Layer 4 of a small transformer language model trained on English Wikipedia (16 layers, counted from 0, width 128). Numbers have three digits each and are written without spaces.
Take only the direct path to the model's output, skipping the later layers: a vector added to the residual stream pushes a token's score in proportion to its dot product with that token's output vector.

Output vectors of the tokens that the questions are about. A number n stands for (n - 500) times 0.0032.
"u": 532382305577528509405632515489553364491565535513509576519696475605427574571480589366495578651597487692509523434258584471511516540457440574558627614401533488431546723434458600532589473465327484459542408500461540596505569458634535536492334805532498412402341593459459561546519406510503517456474406489403544468409477569623568375398534444408481427601414588620448422567563490394510456362352
" Democrat": 511437646438484472422570554547490701558606411576404361469413509645475421436637538560408559442412412529478623564588267500531624587505588421529545271310655432435621522528551370442453379440593616481404618521700464570577402572500483426527549377417435541542645489402443638483614554467489486513716398348533508506469576498355434558321455290621562527545514412483614463495427388531485482411592
"co": 226417454616500669438545531582637536558589485494503574431584603408633558428448452406529503557570367372516445604623376363575468589638278461316458467695307473567388681482419656438433512419544589363264703530623455477490261497537529446572411386458428400351518593368224627445497349461463745392608528623666546528612445383351527444613523377454477456569502448500577702368341623551571490522486
"ideo": 462587290428420590602566525653724662441529503258482329375370374371610589356568293569504514376493205586462526488586354517492459490637418596536500496626515455352458525660494472506337635500456442624303647346473408422486396384428623447338414464482389493618584239514511483317557609634489496490474533537521359554684297431453539495514698419443791632588477500683472662302469437401494447693595
"\"\n": 625651500398658491594657504446507631354397344269517331465215419382453346296426358460620474479278346478488394543535589475346440542599356251341334490524411532462479664476699572549603451802707481642599679591553551515477587472623605308289470614423424469437454607703408600483705519335310631559665726687326353718763383513699562545508524604764523474612534484648505750436496594491416579465542
"ago": 438577441280268743439641674407677469376626266347507442449118708712514792500437353611284694486509420342500705379582471514540414467493378344487678574864606361636756820454581388711492346440473590481401420653545529493696608674223640590468299586331556332312434404466537579421640602520496570295689468469551344491575261590428521412466395353564517333504399585474531788531278545698485439486459
" .": 376622545587405435535528491488489551592409283400538407394530555497556653401404502609524456529557512386492618616433438586452533429472577455360435573349479380517648431520616433606418420584671543498535505510550525535514500297514451421507555459507382618517596522488476581507446498341550457565601585605498405537514498423435479453430385670512463460549431472535541478480555640421485581464453
"iv": 381432366513491462621374522469633392592430643442460577450730375474469304574497392549509443486570382690498434404652389451426370473563230303615505605402602511381432497475494431364395457608373342524573588537500557468528406539602579507342345718565410485547423393384662535564469569459449353636709456317491323608410617397432411560225458450636506464584450313531504489444558704524534487557406
"mer": 304553602578345713566604572632620547446639257625541407246573533588437500441348610302449364484261377353504454709615496392549288867676571695436375286607428570607408632586547568361581527417546557458443686414493583425608621628446506649601415620358394525555611464401646734428463423716481774455585620489456645500561493528382340463522318500465412479391580600366498569638440585508474454446461
" #": 514605623390598464415513497540519410498451407528534350422621439439494591476472423601486495595490341548500599640486522483547607479490546495377395544562508513374555450489575369534350519678527550529563491536603432543563344515407442600444559473387456551688524583621403496557547450469610507560568533525556411683522489406565492505533575428500495586541420567504547610432495382602540500612666
"ately": 567508607078378673317556480519784648534557176446472265435469627510462389457672479431168729026604340556448529561589373413639273604694504450443389540476283357325492528537479557680426487735659348422479574713527396271677653462641818562557415562477331911467661423639450799459620469451636448465387617616537448311672387586596500721281471473461593682540393451468536669489397158433405467427554
" River": 620667580480440533453471498629505372624448356524486458522295607468480563537576470556349531602531489454513656373589491444457516457514457425520413329722434435516535550456545592594286415536632631506573668495527421504446393644336495379594540376481421440301492503428598611544497687481483615523538477583467381690459358530474382371524612462588594432566424483544544493599385471424394477500400
"pis": 634378513356433721493527600627596636457546420438442493541583537387585664314468510618593489647203363396475727561451530420456320485533354217580395366727166497612436560515462638395401656391863442659413535619637497435518631672399354319525301588593442471538599390508500461351470615566477611479429454652463338584552514405422444509356387544620507621721581398457520590466171473400480442737779
"-p": 616472587524549514591485521510475498524539694470551429563491315422435192504613559517552448364468518369480511474434817564555500581554505312383564429628494486568484596524498395437420667424419457494448376513565525488693394495412611449604390626492546500563528508338506613452441490582466601476558558486415502553601306436468500564449551577436508540448472465514509556415372431460423525568572
" information": 599652568493307552608515530328510560508599466390450394302618473355429332324550500704460545588463377483496538556589600572517665631503283484463618178626576483621467467645750503493387493563531677714710575509648522385575617395385475580479571504449341760658563353328516615318576455264559496359473699176355417689402544608376681522558519579569460503388653726553561604518504611455569533475672
" Award": 433450516482552565410508559656531582446620247541542437458450483438472388535470459390510490648489277584493609626535337369582554432427371481184509517587564516568547765542576378456371698837558631601465582401570452533660564450285440405282473445521489620829617377647410525503670467647564539441460533333386369556590480318490718567582663565635465719540641518627581497446463481697435467634400
"ual": 764606500316742550548393591489510345496631447441523490565777459472478334532367338454387745430542545363483480272274232646593493574569282463612742650437401376357517663495334453568523507688571474468496614434591539375567298302419516429482262577316541552649351507527724555383410547496519531314564553429421471671489560449643715419130490627693500641460481591647466510515350719529449500402589
"es": 554316672600512615662420518507506476678543595519475405480617734319457452544507533344464538604490662387516710529460459401404424439532357436664492651304296589459488615427491419435581405560582475410638596467475591477358657382592511418772430433334546432464590513513620479573438670407397762534430420476461404288479629583590709505584552386283447447447514262550463582435347573354524396474377
"ually": 592473505251674637535288566595542355576600576429371359452586639509570549405331316456474726312390496327449482231386146638483384508594164411628496596613256312504465599402362413726546387704599417467476625500512668419500420412515496426512167771384594666743402534431495681355423537277474668179578633343367354662420524405577590470160500611533552690414665645683474462539483761399392601417698
"ines": 465388458367363708307726468464658686686506368365469573365476419492456515451504252659446469821422540432483466424695575533445521482751463382623618640633496454362487675495590506681468391610462461428484654549426528417500394675373652477628616709258407672592477208646422482339525604646526567445535462405489565574544599657521713506374613223352489528493411595442526487304599474573448469319523
"]": 535457569268552509571458541694528522558526319434544486254500444327384504260845406482591553392153434482504575457680310461291770550424694350536277642727543557650439540550619403639378650534834691614469552652504545593473458208562528457451358576449380640440486523544406388647528470416584314440580422607465504568767141440440364527406549719690393625591440608482519585413431366583408595518584
"ota": 355470322319374635507575661619576626632703737649490544444425528640448621487639527528273603541447356451485610385368658564429572297611351258443646426847252473518601590487612490571335456371508587773645384522435571480463438580395575576500421324459474493365555591526596473570615647513212817553445563488548588745735305560405572480345464338599578614632578512509498437680489477554564498559560
"ae": 372545373560444596570482522628575480513647485543640545506549637562406497521387426567441482701500472596491559466548596303441608454380456385526529636690463491637489509542409541661389350422467458541559600662512427475340588449377674483336361690366578552484494426531722500564553449507560734568546453480696344722567365762296573640438467587479603530617489457602487522451449500430365431681533
"d": 532473588570537597485564482497500470709492675657554467464489525370495490403329524518408459640637552573513314450457418371238478449529384343530492406356550628857642675421401486473424310337634341452587253327386577472503270261463489503528510640520454344298431558612298463468520393620286450497417559483653571528537598475460475439367541623466543503462457452353528515581465441438624461388584
"ason": 451615508493318664641594588424603600378659320571494411595597506534465633543639513480475614556474547391445595692729546339511560539681402350422540514500393256680706595500766234461609526508804486417577633606637563437425698451561563463625465537449358694456633354328398309290362479607467437448512561371514527594443452371541479528644281417579482622444400321456480627536465477346418439500516
"ablished": 482428574363482736473594533395700353335621514515416346330429681379564386503568428640492604492170567574472551322801440525524464672474374402446465584386258456657619647485531642459397432642421533397500443667664268408537566685453579518464314741582427615542538589511512655493504486327641473468500366304463347670639310615479342587277587366575722540496519721466583725565424483525260523717424
" football": 248606500468521528548669521408525572526571406512505428424475442500446328468601448409617584490594497420503463490571536601595680515508515565371492292540455540380682652506696614531433446718388503594581485447674346428609405429429459398500485479516401606647636435510295610444544570385416354560812720411406449616383604551209492490397438531473456467688507553524583508619482644489452585704588
"ball": 300493505372686670532462637623521395517333437581503389162500658669455331674588417412571613250419383308471637674713545367441348531458676406419557441550509511623571429476757552496556511735545519521465638507588455317764230520585590488361305460496262426584507461381427583352535583686472297448777734512327504722584433379129487485582521465403417542341511396485524698503354514518351476446661
"ness": 380519080478669542446445568564500784433693595521496442577723581465417340543486465615479589532596357456492317411530476601352508670608437472665649268402579500740297487368543523373481519711851434792627756632500578323617276544433559397391549577403566715539449504423661424190763639525509443311310616518081391642464269439512461536197443454508432516402509504626554587538368614533274584283687

Output weights of attention head 0. The head adds the sum of these rows, row i times number i of z. A number n stands for (n - 500) times 0.00046.
o0: 604421579549577746460431473632546530583469650542522417571530318709507687471486508620486386537385517350620591418601442581490416468769554584674545806436418805601502352679393379414471557533572500689671578430553502593527581397552609549444585568499649508385418194371614566446639475465377362377418321807457327517777373426489525568503583468415630613515569497567342531443503703627630708294530
o1: 445525536629370567573531496610510383416573628663403469535549569584426369618427438751566607266449448372553531544502431429495439697586411432576672335624546440467491500481639697633378525563505459584653620427504424630510535639409396497498589430643388576205516398513645447371676640571524437569324428516584473519719521494356652512401610681562551745675302630400422457505558509532574653635325
o2: 502626498388432571537365636555581387332578441659490466522459303434318238440350514728611402359256363536583514461708535516576400569333228427730536291723616706557316546566452432353628442646749576545602622520462468428454217442547662520492642689536557701477301240401456629505731563564462559385450339488443462217689452445656633606549748639503503670466346594658328618598412405328411515426376
o3: 589271643648637247615542375517367603681754568653560421363765405409553580581442402309348512495808550564390601503546359433666371443648810580616266573218456346653490403411479464599493385571508388386476529580401315534532418487436355528389660339357580403455557475302512577363447405373410367336685452576481494652356779404810467515534528379707431531512645343539430421527644452428432274459626
o4: 522757732519468600597443632431708763544303436435683454535510454395660564292462660431409484463588503331307556535268473437505500580533407474279281507646565568519827599522799232424548611316463650386502502355682290494540603500473576493648587203504299370710662725668353503615344448360603410467646512447542728548531480591282461564687626528446637578559549368530581473539546504457574491697543
o5: 505574253643429772424404506444578379538439451500475460475440440650383654563525604700665539408217687757664354507469567457315537489535377700404506415731620708376404537633422496562396552673587501670363573348488639499287452386431619516578438635438543573552422482492486520552390527523608491508563503713518548616589213525279420329519529587339442467373436591541319529432633470419541332376541
o6: 475859383328483371774528599425581530616601382579446309394397454459607598457632263624482427613284362395399478425529688674449271568500222634342325612749358615427501464701566609478584441451471365618498436552604662368626723462583404317512503506519596466268595506446493306476344423421498452501564449353333588534438443466512502529558271422539501430454670519673589546513501572686534462477589
o7: 446416363394434257327557585619548477357731476465499463683538428549287531408485446334479720662612618471497608438342477381469454377546576625700493637340131304475465435445422589514659399611601470288498505609407556437601484667656469575292487726296508510466303414184412555351311261467381644556208350413332466589318584690526720727375464281584330490367593493609535536587677541767537361433466
o8: 507711526572385526538678451504321443267694624474285473554474609437403526406536567486524597670429402350508532612442713457552439568624422666555598461873423596640425475442507335339397678576364759437611501610656429285205566478478515341496542558394395666583381506426530732436401365482536559488512385578430645602351410584337284524574609457451501416438486518523399508409484453529570611599357
o9: 504495429558551479607506443516348408566494409609714536137688416652511560532628451480276566478301548428655561478381553459449471563569462467470482768648505595552549479470588451525596466603429575408308664425546577540488743477545403416598498507544494378403564588747415558420496505550489494682671490802435738581659400338425407312554488459434556500623331416635376500430471746413654478272712
o10: 365651615121430565595620608476652687752395339510802323310581378337741504486252407515344561573550638400444347429266499493518163636510476494532392501391649470702712377524759536438454476526652471020522546615620638593495584619647578370677493217403387488628572844497331461525535643445489378552558482493371772585395540423623639442499701687461404539532399469373381418576415314365443283554714
o11: 362471579302456462343498586486505620554478353621448474627493624445369358416295387306576558423576460627400653588522511462416523482492652356538535301461468442435456475423501591461376507541679342456597506481443533377753399483493285308515356404430528552632500741496329364410621387606319400657522501556371451644408733613834528421379426431605232510315484455370558472603663336464617409517446
o12: 530508375616430381726587623319325187347529484578332565534445649456457305608563468760667469345428352468519349722328536579361535467504359697445492538533366685426413424406739785432560448626438534778582297520427709430766592566539602493434285637508711527558271546374312417391395410610599688672595542342723410588543533565516519392599521615415365535459467539608580643547563507685523530379352
o13: 645362559379501431536506598584484459352774473511428534677310479452256446435501567558370560574656382283498469359629572458536431571606726514767662557396250354537413451504523372430416535457653479621623556638318459601382380567627387460206612524478533623374269446274633594537692565386363632441243523458451398568499520562605480813481605453656427544503554491611578442673455428594547692538412
o14: 424555410657354510676482612428723362459515408435492570515538564478618427546568419406487596198683560390136345741431481373577626576447247460419550444347570394477538473636712482554657405326388549642434508432395304718716643606519642693303462607501463472280685470560605221560489485368718594414523518204774562536408385330326552527373482578397663652708304396543352461571355373534621339626540
o15: 589414640759603515596644527552508566381590541627542660433488664392529413491720612278597436496637418485651673509489541464491640505561519312596633702208608535633537507504640342620457463627354550393422380416620408533558571617498604551441485692427445593564534397449534577562596649554347583553576562578702569407616545611360469418471569489626490294443539480460475485522453640572519642457502
o16: 371481493336544539527608768531611575288615357545735517472694378234425441217564185365419579672334465527476549631539576576529314490373393495428429282521611385574543627408524345522653403548408597446365548485742474256398491460641572385496509495363386417621500524613403593747593399491501474503521391542199502318486480425500637608537482503462639333342650691739779505419646683664333541512533
o17: 460544543534491360635490667421449566547556438526440426567393378330569351369535390579418615366632335443279429475498530485559291615509377411347460280499443452413577660456495549602528504592593506679435530500569532550621472515492599703428577405459442350506539364385527614568342519375521554498560371164557342472473542595434690546476549453539533552630576668549843603619541582581391548524406
o18: 377536311614414615367578675252584457332517434579386501678498588594645461470478517617613457576518616560407291750284418448548436460430437613350572509348583428528552648509464430484568627576674589291561451420384578494547592651489637580397466727472482548454379374381355618691286358352381594294223499249663598599482531645192654727531687279566489582458490611656459417429609635585252568512509
o19: 428524507203570876489562655475779473467641588605350471521487206440347444499414395394532537647415372661428472358632527432468355427460522507529659315460645551552300467633542260486423319721591642574600478631558696533431369562457458191672705423500252573443271460220540647568503588352590573399410418513179386462647461496735480601443576482610581624603639613520450545579472435539425458432579
o20: 453574347382489148694456467567198371357694429695430606597359623281394276615349323695453406623464474611524271336385429535592495386317665497405297485840310563329657425379570717584587402300591432519491502484561540276594436615541533399665623639581356434302415557528294550450606318528384605624603490120511499501418767496567342424529448339533349312526514346546520713421516407647307498489528
o21: 398552485741331250560529459503478431309673563539329540665519526462445432554523401583551495362613230337191537630344641594526594470521413535607444538382220528514467427463575543476542476466501627731536476392317441498650547671477514640421372587456734526423375307264593520415180402406379643571467530460632366448470639556398579481454560304717492579568577340645643563562679663641539670374405
o22: 635609394771631901813559618522902529393500542516448573356497448643480514808499461607479355466328576461480266441287372549382550566534376694618615505616648700497396360537457563658471418482403409617518556550555523733252530560527722499633586699571674533190314495597646421514588619384647642481424465687756655677451448405339283233676538665301662582554319495560205550384535563376487400568509
o23: 602370556465427522513414351442486501573315372444604530438642439567541522611520587651577618653434550619532500640625494311573422484420502583436535702458644520536522637632662568449560403480475490475449546395399523595577436515391587547536286457474478568482743457465382391636520562531604478385326546626566640461499446472487624433253654499392524477449402554388374486532474603483559455444756
o24: 420416628443343706308552729416748563455309412493564322386454449478631658571482302403451731483644551411634667629404405553509581603475440493544494464512556263560628601604751478661406523703649585387572481501632539715424465487423482559523614407433365610438463517469392736657489679534702637433368519594576598494491484345460630418481416641388575694655442668418419529528303418180436337549511
o25: 574517576695565385563536155557218362419482544615525526274536507313363497581607513604525313562659654686713467439546315651615435499569640487359491612549530553396610599415597594648486468431356551703326445403625494570527588555465487577490586696780478421572549482644555329469713772461623421473686565635707550431510632437452447334623522533449494330578581453421346609397467827582584779246509
o26: 454586243438364615515478572663643520693235451495535365475486362549480555524555529602612603478382537424662476553519513557425366482435303501541570621582551706381773410517801531484526484608497755440449473366507585665396605556585415320692275563623251498469551723563464470395601590600617300520529453575379623651491545557426579353504654635445379450529436406298292468624522704544571603273556
o27: 447678614581495389572592701455343512422510387743474375192500472586490539439358337529451549733472375449365529750263429397480484567575381466198473577857589500540478569476657435382383375264466708317527578476703625469542689540547386454613355309369352433546606565602517652541633522432447564632638658589392653648429457572450258547629612556439443338798499612647497576305503470242446573675565
o28: 348781538544462527539249564565718522507477504520449514514462382256693418439436492465635396324337329474505545415644747538507569595513219446487478319675653684447336641578502316239303499307394508523472393562616303339447491552499779451426420582546542517806605419618648414501412475432510495424669515458465533306559343576456527531465461613520485604564487665599560604477472238541549455870572
o29: 773447273627531529426427453687432322486487654438553666431561340490234769509621617541389620483391408403680542426692534446470471417458579506693576563693541764550410649524275418397652569580583601418497496547489587623438443222572504569371522628455704549316376533467572575556563527546465363543332480634450493350525345477435751602405410539364543606554445353550350434560391536412562419322464
o30: 487323311464552480463579340409430346398489654385681581480550480749515316576684626534475403474622464356569413394568566435581502427447211523624737601668507429581435511428424670572506574595282771424379379491366484543397507606572468359403504560633437594426451331613528630569307419630530590546216501340708642432609391480440666656491611430517591726771293739484456545302449598730453653641278
o31: 609407560407602833420554547529560451439591572466602544490463252394413492513456518472679592574343616462768624601573612373502537355451579499488618565676665618505455665689489410350500531687476502431497562588623355519368529278682523427493504668440443631621496415570550659626452437671558499341516627749510686239623308406257519400479564407380488452382533592406308450573482399491524555623506
o32: 611538548746581308364442312650286586655499499489353388384511485444612584700535552540578575457733562549527585384500329657563539654589536636573441584345457447416176390561480562478172521607376564745507497457427456686501425480409460554437649545513680724458256347382630409320580730357452593455547465712509499583586668483760488473518567479771339542658435453503408557433502419500479490397602
o33: 535366683550575881393426695388667529511439317571461479440478448564568382640555495553580547330549334505359390609428453427460554591496482613434504295341702729572528412516745406510417548585570534545499466252529350621585511348464562617582594530562586573814587574414349318580630624497830574372706431603527521445449430486524485520698649651397502565489472541481284573548586458297645490390506
o34: 425540485588495193498487414697416429517570785547372277646548467225387554457496491432636409493541575659572506477682321602454665453493821464466383641483529529492393467484466458455376481480672288546687418531390418160633489583366435521235395442459585468480487344469683591413606333434138429592718637561444489509488701587794513494477507419469420460357536308408413539409382409608369671615650
o35: 613700508486497486565472658597666547249764546608547722651331595612412514430443437590296458434300466383507561497354667398419477628553459308420492425609599483584433559635631367363496735294747690380610288527603383327398659451502598499520396519539474647304428541659413624655636312488473538465421450409646595738472386624209289492479473728427423359481555516495582493469413378316528646868529
o36: 622538400584509657581397542528429565588554543524455510472551762452317578709564643630576547428567494535635352393290516314360686428545558446457455536538880906471515393277596435604459526410512558557517493445568481490343550584402454506751591439628429501630524670616502369357703516557362391627570534651670350683396590566460435292412492559320538327648350282433244484629452485322564511488365
o37: 577361386407554578560353418270529457583362420272506474558541714560618534346468467325421630583613523495420424560388397481552462677453568302495512557231603358596575485503831561511602599595676371401550603431378567643390476496587577443352114287607321350479687794530459441355573552616360341378529614439728456645298684520325456510371462612452478337527330300317504323712360498393780422446615
o38: 515590685351336573403390525603592535683720663534514517451579337287479694356654330416386682453674374571312713533671491500481460565559638539411410642490526530561459635548623168300657377468750457264510530425528545414604299417604465497493403393433572450404605561387465493496393499298575332347663517500239458296337465418619443630433426520483458665621602484523429533536322447208407439459633
o39: 607596557732468447417336403498542469502519599534561605438421492365400567618475707619635468351481557613503590561309583537457586623488522477541373700488777651426431501709676394482519568451542563624430400394459416598535508550431487621658383607491596606517483490460553258591576487477663477518412543599630379541561443543442441432384484573413463538336488441412321393391624503551434530588696
o40: 376518555479520430510621882323706642501442476452365225761297588362638429326606418475645342767384235514375585483474716672434569370477446542414494414560385493456694658487704541544525493472551590741499324537477501277365526554489507572337304472480489612586599603381456621390377351605404574395563592341442457453494587752527473452441380510429473252383527614467694473633550514645378560753396
o41: 389500623494589406404687157506451289719346479461440623380577514528356555665277589527379462316476735625551241493161258459447475604484636581338387481492594699599591360377449612579494465771668393656411574454580473494693527557511415546665505371471517407545422639497371279530687567530442462779725556681353410652385634478575507361666596408348683488353504322394401347497725481507508564387553
o42: 344431532472395401505520347600742521496501585506372431407414504901491481499359511342567539377459609333552759569354623453465584573471468356513541588453224447507681317644648566465581588535565583317540792448511504534371544633552364516390157492435309512524414634376591614516572476602589638543476606586545574831398254518377360350280609687387292390518456440281404560405468690349727542452521
o43: 534667321598416281491620874608443445435296268672448630473447607482585493414559444781362575523471323305506565563390579528381440457609386505461442578742220569300535482467477582420507409305345786616486478601536648605534597537716652427616365553457492255397324405382546544676419534591506495692293362402463510650526463665421620628629636549346445533611612537739652630582678768746632473354445
o44: 482487417257403201614524521712625479577758456369480660420351508296372462553410469500406521363467445357415398300302658431591362460472437557806387496556218589581493444514360655621585375410538378307249386590458556490417433574508692515427298522321678384391465691384385475567300332374450587480418369187552535421176661617452618536412358353376468596428634419542673661471430328479304213367547
o45: 451344346576609421661622520583681535408522420534590458698605486685505414435606496510437477484369471446388484410493569473496392583545337592448669741433290648634685467522612636509715399419492567543557376400393563435649561386724738423298218712519462399483558449695333488551607265349593439515503432490777640558620562565449609565383474546463419458502339401679508417349518725666726628398366
o46: 608663466392582592472268610379506664495477428673569521562495641486422608372513426534415514512534443427405585514590496583457493366513659433644384489496131585516558472387323515451585505136505513607554527553373569509633465422533450481511647506411578303483515458357619371370387630466187387439458577561418367449590568517490476804490475464675529487439628471630591507555580634570571492362618
o47: 457469628402518748453304938434725717411344396666576611608494646367545448559516480711558602348326314474509467542396488564407587681676583454511491213262670701437542471446692373494504571333590618597856466365594523642502370531570576436710733436480420542587538520567572450487570613500500515437449555542435474499540560460472539507554494760552428439449466599319656604672597612580513511571478
o48: 589611427434396572749394546517856712607364359511461384621242571614716204394322632586497378256398500369537462497525560541503490561340123202298380326516426656326425486476298661268644412290418493532435552510449416565514435702589563638395575561568438442614515414434461420465497539502366495555471637384584330446738307580552491477435579620637523684583247599567456508516596457354243484778461
o49: 452722305544528469375420374278371575507545447581525693545552532480599665435656224593392467587635540607459393467545577681460539322461473361173505630657408392415375352380524630573633496365473508663328553464470605169533455627509435379699348459565419254399504529574388427487345342459379314603535644421399369443657575608551402518589275424579458308558488577453751433444536599718507582490546
o50: 544258533518505412307400125579458480637526660313483361466452539896420758620557628417535567415598636616804654209571474534509708514632560396596521577329444296411510332577328589448368670625720559510601573435427404685346425636378310659413613598593381869411451250476582572179623630489312451600333502805480320688460394567476534370287474424572530662605391469401495526480484610374429642423498
o51: 598491415628679309621605361604623526356655535456575457487458347451472485515552515450496464428345503396465592464447669375645284424410344382606518585580496484476252579508387489443732586543720604253396623707525461454557529583640556436225433691395499509439477426419446525426554625358457635234323429494538604565393449579491574704372676511499440488389606400740499548304584480488487507552460
o52: 605584398430627453470386239605260440623442456498788658380615518426480365610522486492441263591563680664678515349592509568733425336296427364475594388439702431433397585348248550493552283347267463270143546538559542392529513361471523298639635524705496395601528407668520435342407624478417563542523557410415657296420552392582349409677345490709610452629564359559250598473421709545394390476547
o53: 413399499593540487570462278574606340442416655529469586528393376608445447626553680655450276406280510573775549276390425492466420406517316451667606660673228723438511647628359550501519483596547553569532592312474424599542588398540587508443470753583608600452410424507381607480572483580405539569492405560641746312743414411609551531626560371412549640533511492555398563332609836521526578315465
o54: 575570637412460604499497819243178540552438399657349258247615445390564587350418368529448545579576380343472573621473341522469384486585692625523384525727562492637421600377475280332211554637276742672471628792517573560389473439487266342595636151316633436695390517323404626618435622756530469494487603589147416565661571568565493637580674199588425435567598585642714451622593431552479408543582
o55: 446316523606523498345422358628550520355500556671369495563594522587329371507659500431532476435606390597421609418726316547569684456559786434568516398370454458409456384407607554537612384605434397471510558290421383445614473469522479627434601479626520365513526468529517419387732435460517410458697387711333356223389643463755340393591557569537325522483466473469374588388628545487545562345482
o56: 768370396568541608525356562411325482429385581631598552470533537659367382435702617573747522512687438442610511560548566361519701451549776533684396620399605718483422623348399586471625522375432501250574494255291357509539535355627540598405496602493622426622726563657553527380366402651353388455730692545607601168438546414521399396531647509556299329365409260497199434567528502475580429552443
o57: 529348298653580633727574537515445436448442412592500711499392634585407331426767555536533519605429276453556450495640473381442632360415486510280508530534665852443580511276485567685708407510295497684296443413431502481657521414555672485442494661674522419469654614678359491438534397499415535445755438473576440341392628525299528206606555518391429244438373352504421423618592539591543712400338
o58: 610581357444341598339381572389730514396452568331616136597417312508444770340571397404572580478430510462635579456628615693363468502412471382565513525587512460499335540531483565493559624676575541574575528527498767513482491337514351523505309334492373508478478352374301525439551453489623430375266617576358380464606355490660490452562393586284612557502482579499571530428268481476388362506628
o59: 557210531427628501586483066528648546560484479226520298552543294711376517491437687193489591655510555550392462411616396441529556448382763382518530523277588391639668361571477470636536676638807455429666437637472435647452357556483376515342563465600379687519758631640439456333564575497381440465318486522545325649393521481459668580170443455453475616339454423320516292529458279433496652557410
o60: 380620713367489507465416720354473711557581444643432494499726417418479579417389208485474514463377368521179554649464452578381355502558735515308234430433617584607516565485636324438532480373522419522506628573695507388593632481451395474752415192264509239462594795522310459590437422522448361233675397639179483571474580458525482594515457323610509507387698390390868456602640380495494514558582
o61: 581475599790509549471400455443499734449397568580698519556646464519633623521428390391463660321785512540274635487486373570568559580551593445422406584414625334436355511442762419483370473649562579529546476456388389587518453621413380595622693203462373440397546392375502573598414491421561377356387592711648393563591664313494348409523658360610535593573468467484406439581588353421478311552583
o62: 650629475463562432412476348439468363553655705485548658505398427289477388517483554429609423452731480698436589430625690531688458357367493430581538418697549378655181570635251637360452653578585308686439464579389445475522338346421500489520365643517579628430438435452540359460268454621587516272470475370682513330529472585551591649356308262606592676323584495566495463586448378603492579829489
o63: 662380667301421473366552584335601417529646400414344475639381507581375435368429355502434583453577365345383571487661557523486389503487502670640399311340284392546311629542362548385503620471674433546670652642310400509554334420500272521418500356358761421499469614316376383529476542611355626357249418452357385560367446585717566950435398386505555642325547644577601447633551305501455384511562

Each question shows a token from some text and the vector z that the head gathered there. A number n stands for (n - 500) times 0.0025.

" b": 580511541530496522487496524582526466508465463461502506469506416469508521545515518573491532519552469489492480502444570497493521536520431585417464490506491532504533466444459514547508447533494419
Pushed up most: "]"

"ort": 473503465510510500484511488549573476479502482511528507501511468472449489506478486545525529534498491454478470519495503497458470470515497502506505505522504513505489567443484453495508505483515491
Pushed up most: "pis"

" a": 500522495559540461456550517537537458479509462504561509536501466500503496557504483520444503544525454464484516476514534442515439533436491554518506487472487522503507495476491473493536508527449474
Which two tokens does it push up most, strongest first? "ason", "ately"

" ": 466381497583490469369731518554554693609465373612642504453493577524377642393457418514481586366670364507582339607400521447469567411504524676612471471477387456478475524557654669274450595509519508
Which of these tokens does it push down most? "ideo"

"y": 510468543478514442489531472425529483509557606471417538625480515529466559540404492420521504538527514557515585515500481547528453464492539557456557540403548494444527418420474490518570393484553518
Pushed up most: "ately"

"8": 534536553490441568441558615525401508572519436467585455470545511569450467452462516595553524504486437476533534498481577548470493565545526496499439475461480484403542559564513462531410539476460555
Which of these tokens does it push down most? "d"

"ute": 555530447644592500560500408509633619550525432575364503354543603344492548618572507422532513462634619601602418495495319471559625398491525528426495450378384517404625571512488478340536502565554541
Which of these tokens does it push down most? "ago"

" sc": 485474457552524509449542498566568526522490447548560520484522486509490516509492476538503528479541450503520456555481506471490515457499521563499512476466480489471508542479541528457490514517502480
Pushed up most: "es"

"ee": 552578504602491434483460566455610436429515515548570531526540485504499510595502423546597464513552477530489532518445490465484479460447561478462518477349503550406428560443465417414549512505491539
Pushed up most: "ately"

" C": 445494515440574529497468452415616559460396443466606577523543385420388540616424579524491475470490498508480427510445495467623520426530411426462556540430512432507497581386451533546511520519433473
Pushed up most: " Award"

"ite": 465445554553551455396520467421581513425509444454621538500603556477406488527448418573558523571479543468589448410429556428515529445465519436481464550446512502494545529490419397438581452486507525
Which two tokens does it push up most, strongest first? "ately", " Award"

"id": 500519528627521466497467476526581482528488476523520549470478498465513508530538452448520496504541507545568491469513477461508563466425562559457471458395367522518532486455501492358504495529563483
Which two tokens does it push up most, strongest first? "d", "es"

"a": 549499466494583402578468550548435383383549482472287370547447499517475430535464527497497519588466534406440550544473549511485312557529456525594587503575565482547499485448535446528497411464469424
Pushed up most: "ota"

"l": 540515580468459581514506460506488498525500569492510508496455511495555457479470485437570536390536522565586484525442537549487510445468534458480519560434479491510510457485514462569384434442567461
Pushed up most: "ideo"

".\"": 404385400576449337458551468523581555343585432480664512432437337404395517440626502464434509565465468340346401432720475396572303565496483683654475631536423685594421509461606553484745519474509568
Pushed up most: "ual"

"v": 542444484547622447495459521606505340473461530508469512565456454511485513541511512591511563594488469474437522447497600483427394539562524569542456485527435526544557524482559498509398481544442398
Which two tokens does it push up most, strongest first? "co", "ago"

" there": 480484452529466454513536504491478531411529436452589524493491551504468484429560511473493515526483530395516480469540518455488457505481495566530478527601506589571521443509543510493564482498491461
Pushed up most: "iv"

" m": 461486444525520502466511494572604515511471455547561508469495472484466527501490471576508526481532450487489447553479506485468494480502510548504509497479464490490494561477533515447489537491496481
Pushed up most: "ball"

"4": 549558565456467565426525586534427469565543467483563475475531492547464452465463518599560532495492434482510559502502552556441522566559519477506481490436467478398552564513490450507402548481444550
Pushed up most: "mer"

"un": 547484447502477435537488508552514383549535568567492529567488463569523497556493557601483564575492479525444467511529590522486456545624469575540470503512439571499511551473563541498370456515441432
Pushed up most: "ago"

"2": 383461457400498481506326395484524520500507537488457443366519487374540518526481499458537539508469466511422486595577490511590372434429489425510526573523456437638410522460569604560531437478543441
Which of these tokens does it push down most? "ually"

",": 435469418507522480521478513471464519479460505472527526565477555569458385506449418557494466494381499455549563451408508476538528494453519457530492467545497456533448477492458479476494586478483460
Which two tokens does it push up most, strongest first? " football", " Democrat"

"ated": 533528526456461512483497478509537494415505494480583508461483508458521526495508555450496532581544425516486440570489504466508492439469572510468517491497564566543493441551496499540534434502493529
Which two tokens does it push up most, strongest first? "ines", "ately"

" song": 520548536508478538455476537553617479511493515490500470469534508450498535482482544505557484546576476506470495552540493487472494536462527519457503506463478543489481504471540495477495495489462429
Which two tokens does it push up most, strongest first? "ball", "]"

"od": 563433429494618547468414478481364391455457452512431620523474500555460444467526472490571532530496525506569475463470549455561469477455485481545474496564531415493567494511503498510511505547406393
Which of these tokens does it push down most? "ness"

"á": 542494522597534375496441570619507358446488489554529558635555528525468432521526501604436477667552488536406569492447523394445436424571436486502456500575493603708557458540572591446384415560531368
Pushed up most: "co"

"p": 451515519466517543491428592467474488535517398539357509429468515465476327512512442521606438478540541508550526549439462448563451556393515423450549483490572501499524445502518502529475441454516456
Pushed up most: "-p"